Layer 9 of a small transformer language model trained on English Wikipedia (13 layers, counted from 0, width 96).
Take only the direct path to the model's output, skipping the later layers: a vector added to the residual stream pushes a token's score in proportion to its dot product with that token's output vector.

Output vectors of the tokens that the questions are about. A number n stands for (n - 500) times 0.0059.
" The": 495 463 531 543 492 503 491 572 517 494 528 534 438 496 534 484 483 453 513 508 535 485 500 502 481 489 447 539 482 546 516 459 478 478 484 561 415 489 468 449 544 472 531 470 460 499 460 527 487 470 462 564 471 429 505 523 552 452 461 502 482 536 441 556 547 516 498 425 511 534 522 466 474 460 594 533 520 428 501 446 471 473 468 473 450 497 523 543 573 520 496 543 541 467 548 536
"dy": 415 469 575 486 444 449 526 679 474 549 549 507 546 620 493 512 520 461 418 427 500 485 549 525 508 427 383 450 481 621 532 437 521 467 474 475 434 505 496 535 574 537 498 538 399 517 426 581 533 449 555 551 536 536 518 409 569 395 452 517 555 500 488 556 575 530 614 451 473 538 565 593 489 433 518 558 346 503 552 456 613 481 590 520 492 540 549 571 491 568 489 571 554 551 497 474
"cul": 478 427 537 601 509 488 482 518 494 595 495 427 509 551 562 456 581 493 468 458 532 598 563 537 399 451 411 470 456 468 294 442 489 366 473 428 445 421 538 536 553 607 609 476 479 534 473 510 602 605 404 440 368 431 443 436 571 397 626 423 492 465 451 530 508 512 549 435 508 442 508 463 472 476 492 562 548 552 485 382 605 519 577 499 502 525 381 590 523 471 485 444 458 476 525 609
" goal": 499 514 554 521 475 419 471 587 506 486 422 530 414 531 418 489 500 415 512 487 556 549 538 340 466 467 475 530 423 499 468 511 509 436 469 434 601 470 421 537 558 525 459 422 441 415 519 569 488 568 526 456 365 542 561 407 618 477 529 505 513 530 424 564 589 468 440 489 458 451 601 559 476 455 565 548 595 464 496 461 542 458 565 467 483 485 466 447 460 535 550 441 565 433 483 503
" who": 498 480 573 515 505 404 495 580 446 528 470 476 518 513 473 407 499 387 499 500 530 408 495 502 552 553 474 504 357 523 488 519 512 481 554 526 452 514 494 533 607 490 487 465 413 496 565 528 491 508 475 447 396 440 471 449 520 442 501 512 419 395 462 510 557 515 453 422 453 527 446 482 445 538 552 493 473 473 491 473 564 411 522 525 453 555 511 503 568 474 550 430 501 532 587 450
"ꦿ": 449 386 739 765 282 139 385 578 500 679 379 688 67 659 351 371 479 174 536 331 678 625 897 433 396 396 256 616 288 553 271 338 336 403 280 461 519 364 337 528 581 754 646 398 263 504 159 680 467 593 493 346 54 363 576 149 829 37 597 566 492 521 322 605 581 403 563 374 377 768 568 393 359 336 678 661 397 438 412 280 906 370 604 562 289 733 384 646 648 557 543 515 652 522 644 649
"up": 372 443 485 538 455 389 582 639 452 482 508 498 422 536 456 597 485 476 456 524 489 481 525 419 477 488 506 556 433 545 458 472 352 452 456 470 529 354 455 480 452 599 517 472 399 492 383 539 578 574 378 504 421 582 520 416 534 527 536 461 509 490 486 512 576 437 437 522 555 557 538 536 595 478 531 563 508 527 530 463 474 444 480 548 477 532 461 568 484 552 539 565 531 504 536 540
" coach": 444 462 581 488 500 401 530 488 480 513 462 466 443 654 411 468 549 386 555 490 524 580 543 408 494 447 436 633 409 566 424 597 498 428 426 430 550 484 441 499 580 473 541 399 494 377 489 532 437 516 486 444 384 475 534 422 612 431 596 557 543 544 437 554 523 420 495 489 480 456 431 558 556 503 583 500 569 514 492 404 550 479 476 473 448 486 457 549 421 476 483 446 528 507 516 536
"꦳": 449 386 738 765 282 132 389 578 500 679 379 688 67 659 351 371 476 174 532 331 678 625 897 433 396 396 256 616 282 553 277 338 336 403 280 461 515 365 342 528 581 753 646 398 263 504 159 680 467 596 496 346 54 358 576 149 829 37 601 566 492 521 322 605 577 403 563 369 377 768 568 393 359 336 682 657 401 438 412 280 906 370 604 562 289 732 384 646 648 557 543 518 652 522 644 649
"B": 440 379 749 765 273 124 387 590 497 682 376 687 59 657 353 373 475 167 540 328 681 624 905 432 394 389 246 622 284 550 272 335 328 393 276 456 515 358 334 521 592 764 645 391 253 504 164 683 467 598 496 338 53 351 581 142 835 28 603 567 488 525 319 607 578 397 569 367 370 773 566 387 352 341 681 664 395 432 406 281 914 371 602 560 280 732 382 649 646 558 540 519 659 523 651 647
"ford": 457 407 659 548 471 409 523 559 551 544 551 465 438 590 528 438 484 520 546 474 552 525 547 495 427 487 390 577 362 555 505 468 424 466 443 485 498 498 425 534 550 527 549 382 461 381 331 576 468 522 467 471 467 537 376 451 588 343 411 573 489 495 471 517 414 452 511 525 526 613 453 424 409 384 506 515 375 540 506 443 546 552 464 534 498 508 560 591 458 564 462 406 432 588 504 446

Output weights of attention head 2. The head adds the sum of these rows, row i times number i of z. A number n stands for (n - 500) times 0.0023.
o0: 656 504 624 168 335 304 523 420 370 434 784 338 443 575 453 402 374 305 530 578 485 788 519 509 612 418 470 492 658 427 526 634 325 477 264 365 489 363 209 233 437 476 595 509 436 197 593 572 507 527 349 478 411 402 415 646 483 480 517 618 282 600 422 399 533 252 321 486 457 474 554 406 887 532 638 465 736 309 876 530 439 193 308 613 505 338 796 387 424 487 410 489 534 158 205 376
o1: 502 753 108 663 452 680 348 631 370 505 432 401 406 579 497 368 458 397 531 635 428 627 576 830 531 504 660 442 435 564 458 485 537 422 510 360 457 534 334 749 435 609 355 521 414 707 517 504 387 580 617 641 510 425 491 449 417 488 571 587 730 614 521 652 581 647 522 522 485 461 361 429 519 617 648 314 606 271 420 477 625 507 285 374 376 563 431 593 755 527 463 517 577 554 579 659
o2: 316 451 470 487 606 534 655 451 800 429 599 464 787 479 594 477 642 618 338 610 811 336 621 612 110 554 520 411 497 508 498 536 432 456 463 430 608 412 339 436 176 557 564 669 446 401 452 463 511 722 715 456 468 480 678 446 324 632 471 551 585 458 408 425 667 642 573 465 382 384 858 461 583 586 361 331 488 598 521 620 429 622 644 129 467 406 484 366 249 385 613 388 439 205 608 470
o3: 516 209 472 579 373 547 396 684 605 559 356 497 518 520 616 610 742 677 563 495 489 510 809 249 425 441 437 573 428 363 429 599 602 380 658 701 549 519 401 557 569 457 572 596 527 480 467 517 555 478 436 517 319 604 432 365 380 508 499 355 387 350 496 649 402 414 437 474 566 384 423 421 616 471 409 622 607 473 241 488 350 437 561 361 326 488 347 512 326 606 502 435 460 421 535 364
o4: 453 602 616 438 592 491 645 460 758 537 632 343 695 423 406 464 471 479 383 446 655 471 191 452 357 574 367 448 474 668 496 531 432 589 426 466 558 545 511 459 499 469 584 395 489 453 393 398 638 592 608 471 491 475 647 494 545 504 377 548 640 410 395 208 526 584 545 484 453 659 657 447 354 586 375 531 441 655 667 528 428 579 616 407 611 585 472 507 535 408 528 538 416 447 387 644
o5: 651 670 711 514 714 536 655 533 512 451 797 446 503 541 508 438 372 353 574 550 602 639 225 479 581 478 415 599 687 720 583 467 515 479 367 434 587 460 584 381 590 467 556 273 406 470 327 523 598 549 353 493 540 460 649 754 545 482 405 539 576 447 589 389 584 582 465 412 559 911 571 526 283 462 531 471 348 630 809 544 559 298 403 458 573 573 462 493 553 416 674 606 592 445 392 589
o6: 310 360 439 492 327 521 429 478 546 460 520 559 763 569 567 555 871 558 573 381 510 216 571 536 440 517 681 624 447 436 463 537 453 413 518 466 772 537 550 635 399 423 712 719 394 433 432 579 504 690 710 345 331 621 474 384 415 681 438 445 614 605 654 495 643 625 520 428 513 407 405 408 574 461 466 424 610 686 237 530 529 512 405 179 537 415 498 493 395 419 548 407 673 556 659 389
o7: 481 667 327 576 545 570 302 406 315 504 501 493 363 472 268 362 236 307 347 554 395 723 412 681 598 419 355 401 563 524 470 493 515 673 395 452 502 544 465 542 502 553 269 418 518 672 485 536 397 459 328 665 586 302 577 566 522 439 575 542 625 536 434 524 556 454 497 566 439 558 400 589 458 548 603 386 553 399 570 444 577 406 365 632 536 574 568 574 657 537 467 495 478 486 462 507
o8: 492 543 425 530 592 479 192 383 357 525 428 628 270 333 378 688 600 574 385 430 323 388 552 429 488 290 474 490 499 333 446 498 656 535 591 599 674 398 500 421 539 430 358 490 457 422 629 527 466 406 290 584 421 530 549 638 568 476 532 351 356 843 370 743 549 411 560 606 563 481 519 505 410 382 466 388 638 431 488 408 178 528 447 506 468 501 391 615 543 760 552 561 523 544 648 225
o9: 498 649 478 496 642 522 594 479 618 489 712 490 653 514 489 329 222 457 548 513 603 487 321 599 401 425 564 247 531 562 559 396 404 442 496 420 444 624 508 560 480 507 428 476 489 533 446 298 506 533 532 495 552 436 649 592 631 488 486 586 658 421 425 270 472 566 550 510 461 564 499 754 534 595 511 389 419 631 687 536 681 528 716 570 491 552 552 438 567 427 486 602 337 391 367 612
o10: 672 724 421 592 707 506 405 563 372 537 399 533 307 372 396 588 630 355 388 585 319 507 369 671 519 535 564 683 469 496 436 479 570 533 380 499 636 374 433 575 481 450 420 611 438 651 606 539 425 562 571 546 491 351 619 574 348 491 579 668 452 676 490 823 654 740 507 502 586 571 658 444 246 545 598 335 610 185 446 423 349 479 408 405 432 530 421 511 724 478 457 706 532 627 494 567
o11: 439 770 394 677 605 504 292 450 450 596 471 443 437 453 473 458 416 517 491 456 605 427 525 762 585 542 568 394 429 439 476 370 450 341 506 477 411 587 492 567 387 666 219 586 309 617 606 425 405 533 750 404 448 400 581 494 591 478 561 469 656 765 382 684 527 416 602 616 383 436 555 511 604 760 382 293 447 603 449 432 560 565 480 568 411 524 604 567 660 589 544 596 455 589 363 773
o12: 385 697 421 767 642 319 443 409 514 623 338 592 635 640 369 407 446 522 519 604 652 363 357 775 490 529 750 429 343 546 462 507 447 608 508 492 577 553 521 565 323 539 432 670 473 510 469 422 511 458 505 461 604 640 619 366 654 602 625 622 666 302 249 488 526 630 605 547 325 687 396 597 675 705 500 334 449 512 435 510 708 577 537 764 556 456 577 473 330 329 401 427 256 354 378 596
o13: 554 687 322 588 643 575 190 433 391 428 406 572 279 404 479 561 472 469 385 492 492 473 683 757 438 450 748 529 475 450 492 424 468 343 418 626 659 661 613 523 429 674 303 542 485 576 594 421 459 566 712 413 487 388 606 584 620 429 476 418 495 780 544 880 530 533 595 569 592 454 569 623 438 598 426 321 286 405 483 522 480 612 480 371 336 674 372 558 820 703 581 629 648 904 578 671
o14: 493 248 609 640 482 571 706 552 567 572 371 588 558 519 700 528 670 701 609 342 643 560 725 292 417 715 323 567 458 486 445 471 513 428 674 705 455 511 466 431 554 468 686 543 475 406 523 492 549 396 416 365 568 668 362 375 510 496 418 392 417 210 670 567 381 403 487 495 485 413 556 424 404 525 345 681 321 546 280 539 402 600 707 502 427 531 348 581 359 545 604 424 399 567 529 495
o15: 546 210 573 568 558 416 336 514 478 500 262 622 339 410 451 679 770 593 432 494 464 431 642 343 374 491 466 710 392 466 402 615 606 465 512 679 610 525 487 412 535 516 485 612 542 280 592 558 636 449 400 506 408 590 547 479 435 532 498 393 314 298 519 705 427 386 514 509 550 433 482 546 422 487 353 589 531 408 369 477 214 586 505 452 403 524 269 410 281 542 521 395 537 500 632 351
o16: 281 579 720 531 722 521 421 463 495 545 531 616 717 568 476 442 467 588 519 609 565 420 432 577 267 493 617 364 427 489 512 377 448 398 419 444 487 486 371 410 384 569 471 675 392 298 501 461 418 573 538 407 533 545 699 594 599 570 631 497 497 573 319 575 614 439 675 518 302 528 665 534 618 419 429 452 319 815 575 456 533 692 543 494 632 438 550 349 162 298 463 437 329 369 513 323
o17: 338 477 580 552 530 652 281 511 636 600 400 645 526 597 623 502 607 662 401 439 573 397 845 536 302 592 578 395 395 457 446 488 354 390 616 564 540 547 550 476 468 489 491 722 507 429 490 469 583 492 562 396 459 401 515 313 451 498 525 405 439 497 573 652 456 384 583 489 491 225 669 589 559 584 493 477 418 624 204 428 454 659 594 328 424 408 369 612 409 660 467 494 511 733 557 475
o18: 533 427 482 465 516 535 860 623 667 408 530 368 683 525 590 333 365 374 440 600 648 650 362 562 332 546 447 370 476 611 541 503 373 581 416 528 373 570 369 523 478 436 580 361 686 411 412 340 618 531 523 630 558 411 571 485 431 422 385 581 617 149 501 97 488 613 413 479 343 569 454 533 415 719 491 494 521 509 721 560 538 591 608 419 379 550 560 365 545 405 476 396 353 324 456 567
o19: 536 558 529 562 426 657 399 611 439 526 505 530 474 480 553 570 768 543 523 498 321 514 590 401 471 565 544 609 515 357 520 386 667 338 521 522 573 373 306 591 505 535 495 685 315 586 467 645 294 538 676 489 330 435 535 573 270 539 588 504 409 832 463 803 688 515 455 437 610 347 597 30 435 460 457 400 628 605 313 372 373 512 314 149 411 466 475 570 683 583 559 581 600 468 640 416
o20: 257 333 415 156 256 510 245 423 665 466 665 449 556 568 477 415 522 478 478 502 446 582 643 282 261 411 363 535 550 458 494 689 423 347 453 478 607 575 467 415 564 386 727 544 543 266 515 615 601 596 410 513 416 508 371 444 505 560 372 365 404 629 515 335 426 365 542 539 505 406 469 489 699 305 471 544 673 449 428 549 339 451 393 268 653 533 298 456 425 656 468 424 713 555 494 333
o21: 368 386 432 598 313 541 441 571 508 593 422 460 668 558 630 507 548 671 552 452 406 232 704 559 615 570 615 275 423 365 471 528 438 478 657 403 364 582 477 530 476 542 488 800 483 604 547 537 330 557 766 407 428 493 410 238 364 575 580 355 590 681 560 581 453 424 460 512 323 324 468 449 688 423 584 484 551 610 131 438 681 612 556 600 520 397 602 570 454 432 377 442 349 457 593 508
o22: 529 352 633 303 360 321 803 408 600 457 585 496 551 507 504 536 593 386 444 549 489 489 391 279 499 628 500 638 612 530 593 646 454 752 447 461 514 358 560 387 524 327 703 395 591 319 352 562 662 470 269 561 576 652 364 476 439 623 442 546 425 206 455 233 502 533 385 418 535 548 471 431 468 558 520 635 626 393 576 600 413 393 454 558 672 365 563 441 300 393 453 370 472 241 470 343
o23: 312 358 314 627 413 675 366 550 682 465 299 427 590 306 538 422 383 608 347 582 535 443 571 506 346 457 313 265 355 399 466 428 584 356 642 582 293 737 381 615 494 550 281 400 643 677 541 374 459 469 813 637 467 393 585 383 461 401 451 233 596 643 473 374 449 491 618 614 400 288 403 453 430 600 339 500 520 652 438 419 471 787 588 330 414 647 410 595 651 587 478 373 400 596 601 659
o24: 583 468 462 446 353 444 640 589 410 502 472 316 384 429 477 430 413 389 462 563 684 714 640 557 705 576 252 457 545 497 496 695 507 478 492 403 228 453 419 469 516 344 447 423 508 439 598 559 532 417 252 552 656 541 361 376 491 551 637 718 474 329 355 408 416 430 334 493 392 483 433 435 591 516 651 615 601 320 766 613 486 451 557 733 408 392 709 374 294 464 485 405 433 297 265 552
o25: 643 569 600 462 604 419 768 477 387 504 497 468 430 516 454 612 449 457 422 357 705 456 454 663 542 484 593 359 639 529 596 480 371 765 464 539 521 430 674 321 428 542 348 358 549 598 395 399 521 451 212 491 662 661 427 470 706 485 510 615 516 108 625 400 504 553 420 442 573 466 489 803 422 596 699 319 427 459 628 539 638 318 661 655 453 399 682 556 500 437 626 505 309 484 444 458
o26: 400 357 682 434 450 298 744 464 613 480 466 501 785 532 492 537 370 633 504 542 571 429 361 403 404 405 429 367 494 520 516 466 516 590 489 605 443 521 484 367 517 544 573 229 653 431 415 403 631 425 471 526 474 621 541 515 627 434 417 439 541 270 430 83 397 430 583 514 409 542 434 591 550 500 466 625 442 692 764 518 571 530 663 617 559 540 575 409 385 423 446 394 456 356 504 419
o27: 587 580 503 383 684 293 609 509 449 427 565 427 453 663 384 591 708 461 461 412 729 518 336 673 280 365 682 628 459 545 439 654 299 551 279 462 897 400 477 402 293 604 545 567 456 295 628 494 577 664 343 432 379 707 554 595 610 649 512 771 489 334 496 471 645 804 492 479 506 596 520 600 602 431 592 389 550 306 676 663 477 310 490 297 416 461 496 421 333 376 533 523 529 512 431 415
o28: 385 478 288 659 419 609 212 610 491 671 306 517 468 620 505 368 508 630 556 394 559 661 734 455 492 562 322 439 409 458 371 530 655 382 621 535 426 585 401 528 579 533 447 459 367 518 502 509 443 432 376 552 506 585 389 246 596 520 615 370 582 441 458 585 383 371 618 558 380 390 287 398 602 538 472 541 589 459 267 426 503 455 483 472 403 573 325 546 443 640 513 516 463 594 497 523
o29: 300 254 561 484 463 329 775 440 386 378 558 433 611 498 526 756 662 657 562 342 491 121 274 516 553 399 698 561 518 498 633 431 408 735 445 482 689 504 719 503 592 442 574 324 476 386 535 476 588 611 607 322 443 896 402 452 721 627 425 396 550 575 669 225 560 578 597 521 352 551 332 622 429 263 527 484 430 743 600 563 574 453 344 462 719 474 606 650 393 359 601 456 701 690 729 446
o30: 623 791 413 612 771 667 693 605 555 509 571 524 506 566 615 451 365 520 549 423 605 444 468 802 410 545 664 383 395 575 543 317 442 350 530 492 506 500 583 628 399 563 395 596 426 621 569 323 453 566 716 471 584 343 654 592 509 409 510 703 625 508 538 609 573 736 526 486 517 502 600 689 356 634 507 317 343 544 511 498 655 606 719 480 326 466 528 454 705 463 511 652 461 647 423 792
o31: 307 367 562 608 427 471 324 617 557 649 394 572 537 620 527 548 618 768 597 321 600 527 700 385 424 405 303 472 393 451 302 528 591 477 629 651 437 578 429 380 576 583 503 477 459 361 536 504 509 402 286 478 438 489 435 363 578 546 498 327 394 444 422 552 331 245 596 587 376 380 486 420 538 416 336 619 535 662 482 426 328 618 639 647 486 570 381 491 297 612 478 402 447 522 629 334

Each question shows a token from some text and the vector z that the head gathered there. A number n stands for (n - 500) times 0.0093.

" Li": 363 522 484 608 527 458 554 333 515 441 418 450 393 407 720 483 363 557 520 637 460 549 548 566 455 427 494 417 581 529 537 594
Which of these tokens does it push down most? " coach"

"tt": 716 412 584 543 610 508 427 433 587 557 531 446 317 518 483 500 394 554 531 493 702 399 460 448 564 445 448 726 489 390 534 572
Which of these tokens does it push up most? " goal"

"bo": 664 548 657 534 610 587 624 475 449 519 578 565 466 399 451 470 481 432 595 588 561 431 495 509 547 346 418 662 529 415 535 475
Which three tokens does it push up most, strongest first? " goal", " coach", " The"

"and": 632 287 342 512 546 499 385 510 623 491 390 503 554 395 445 503 475 377 451 468 473 392 522 481 579 476 678 572 487 429 387 694
Which three tokens does it push up most, strongest first? "ford", " coach", "up"

" An": 447 455 531 505 416 426 548 471 629 417 490 445 424 458 555 557 450 567 442 511 471 554 573 477 511 630 493 519 469 693 475 538
Which of these tokens does it push up most? "up"

" which": 526 559 455 436 539 535 407 606 539 466 623 474 556 469 463 497 403 379 539 439 525 394 576 479 622 454 401 561 490 405 444 476
Which two tokens does it push up most, strongest first? " The", " coach"

"li": 613 518 673 521 454 360 575 452 509 487 518 613 591 410 448 514 546 444 529 482 493 604 404 604 661 344 511 717 531 472 584 582
Which of these tokens does it push up most? " goal"

"ma": 573 517 497 487 482 506 377 442 338 636 433 553 546 428 628 390 423 555 621 380 359 553 488 428 674 697 466 594 535 479 720 457
Which of these tokens does it push up most? "dy"

" Th": 534 334 482 527 471 499 442 436 543 478 492 433 560 306 586 634 540 540 478 403 446 467 613 350 698 502 486 497 465 387 503 551
Which three tokens does it push up most, strongest first? "ford", " coach", "up"

" car": 611 475 499 476 507 383 414 581 513 558 374 492 504 422 541 457 481 483 551 390 587 570 500 558 635 496 547 506 567 432 448 618
Which three tokens does it push up most, strongest first? "ford", " coach", "cul"

"al": 445 563 541 474 422 445 436 587 520 491 484 447 555 392 573 550 466 411 550 459 381 430 564 525 613 592 563 565 573 486 504 511
Which of these tokens does it push up most? " who"

" Me": 606 538 583 472 469 568 599 414 468 528 614 410 521 463 474 379 515 459 465 577 529 461 502 247 500 513 462 814 481 529 581 439
Which of these tokens does it push up most? "up"

"m": 500 356 528 453 536 562 587 429 548 457 528 473 519 551 580 519 496 629 401 497 578 408 491 369 431 525 469 733 440 506 550 599
Which two tokens does it push up most, strongest first? "up", " goal"

" for": 638 464 609 434 585 602 603 565 591 555 686 568 648 461 337 461 586 397 453 553 480 442 499 347 462 447 450 729 402 439 513 404
Which of these tokens does it push up most? " goal"

"ph": 520 312 477 333 574 485 416 462 591 654 515 554 564 508 456 475 576 459 591 378 282 411 460 440 509 629 632 592 290 484 727 569
Which of these tokens does it push up most? "dy"

"ur": 445 508 614 520 617 435 583 435 445 464 540 509 451 568 527 493 387 616 515 509 594 617 462 598 508 370 446 530 511 471 532 538
Which of these tokens does it push up most? "cul"

"ing": 634 549 441 537 348 456 530 474 406 462 515 340 507 260 533 435 304 427 627 519 341 648 642 335 729 641 449 621 403 462 560 408
Which of these tokens does it push up most? " who"

" and": 548 535 543 416 687 727 381 597 560 520 688 528 545 557 452 509 500 407 577 464 492 251 530 439 583 453 422 636 460 367 514 514
Which of these tokens does it push up most? " The"

"t": 667 551 658 454 548 401 333 571 289 571 302 678 608 498 599 372 551 577 657 461 443 640 385 706 693 450 553 433 590 170 583 608
Which of these tokens does it push up most? "cul"

",": 560 553 365 387 563 629 369 674 564 446 756 494 512 518 367 479 366 273 489 463 508 279 556 434 564 402 409 679 478 425 435 447
Which of these tokens does it push up most? " The"

" mo": 569 505 673 559 569 371 388 530 385 555 359 623 584 513 668 498 519 622 640 476 489 546 448 699 630 476 523 454 586 206 532 611
Which of these tokens does it push up most? "cul"

"e": 478 422 561 607 581 457 524 404 318 626 312 387 644 253 661 475 478 601 637 292 543 589 563 443 702 525 634 589 641 447 546 661
Which of these tokens does it push up most? "ford"

"A": 597 323 452 444 532 634 502 446 491 402 575 371 420 469 618 532 402 549 430 439 601 356 601 229 551 550 458 716 405 487 488 574
Which of these tokens does it push up most? "up"

"ed": 616 483 472 602 462 411 394 569 600 437 535 529 590 406 508 590 365 456 510 482 399 549 577 497 636 570 497 541 587 316 388 535
Which of these tokens does it push down most? "dy"

"lu": 517 759 710 609 472 295 472 551 539 609 611 710 668 565 452 517 552 645 508 551 454 651 247 696 539 341 357 641 626 143 674 578
Which of these tokens does it push down most? "ford"

"x": 521 660 565 405 598 562 693 433 439 541 773 642 487 739 416 388 438 583 527 677 491 420 395 390 298 467 281 798 414 549 796 314
Which of these tokens does it push up most? " The"

"D": 577 424 531 459 607 548 465 443 478 523 619 471 360 522 521 476 389 464 517 506 537 434 418 533 512 356 457 627 371 381 613 522
Which two tokens does it push up most, strongest first? " The", " goal"

" The": 362 506 304 581 462 461 428 443 585 440 560 423 501 390 666 490 254 452 497 500 346 569 552 440 586 549 453 502 554 509 556 548
Which of these tokens does it push down most? " goal"

" who": 492 614 475 496 439 517 509 504 502 438 547 424 502 407 488 480 440 474 441 463 523 468 543 409 659 514 403 553 509 491 463 509
Which two tokens does it push up most, strongest first? " coach", "up"

" has": 554 535 536 525 538 666 444 553 451 558 560 510 578 532 505 550 508 487 511 441 499 295 489 346 563 520 419 733 505 347 558 465
Which of these tokens does it push down most? "cul"

" of": 595 453 488 454 543 614 442 603 576 504 678 493 574 447 393 488 480 319 473 503 467 373 546 386 544 457 476 650 425 376 473 420
Which of these tokens does it push up most? " The"

" E": 492 511 300 526 445 445 456 517 531 484 442 510 419 498 486 474 358 542 464 425 588 569 442 518 622 369 426 419 603 408 524 639
Which of these tokens does it push down most? "up"

" She": 654 471 458 543 506 621 353 573 583 473 593 331 450 427 475 581 404 450 485 417 593 300 627 279 661 567 388 644 470 320 423 476
Which of these tokens does it push up most? " coach"

" a": 506 441 534 539 611 588 485 464 533 494 657 562 569 449 567 561 444 472 512 562 407 385 545 429 522 503 413 722 503 406 539 469
Which of these tokens does it push up most? " goal"

"th": 373 466 395 476 429 501 470 388 402 508 420 504 513 513 541 520 432 502 503 384 355 497 447 447 565 569 565 511 476 549 633 594
Which of these tokens does it push up most? "dy"

" pro": 492 542 720 583 542 506 551 474 459 517 529 510 508 456 568 546 613 589 499 570 551 530 436 558 558 401 380 580 554 348 525 539
Which of these tokens does it push up most? "cul"

" also": 517 604 511 565 517 507 447 594 505 468 623 609 624 571 508 568 433 519 510 482 508 457 470 514 605 457 328 635 601 289 478 497
Which of these tokens does it push down most? "ford"

"k": 332 526 508 506 547 614 491 395 338 611 408 519 547 571 714 445 422 639 506 364 483 368 462 370 486 609 438 621 594 493 730 545
Which of these tokens does it push up most? "dy"

"mon": 583 536 285 442 525 739 272 567 314 596 375 639 490 476 639 320 315 408 494 332 361 452 432 311 741 683 458 503 633 448 629 518
Which of these tokens does it push down most? " goal"

")": 760 463 334 486 403 497 356 622 598 467 508 408 359 445 400 529 541 450 465 515 588 396 495 415 565 447 452 578 478 400 388 529
Which of these tokens does it push up most? " coach"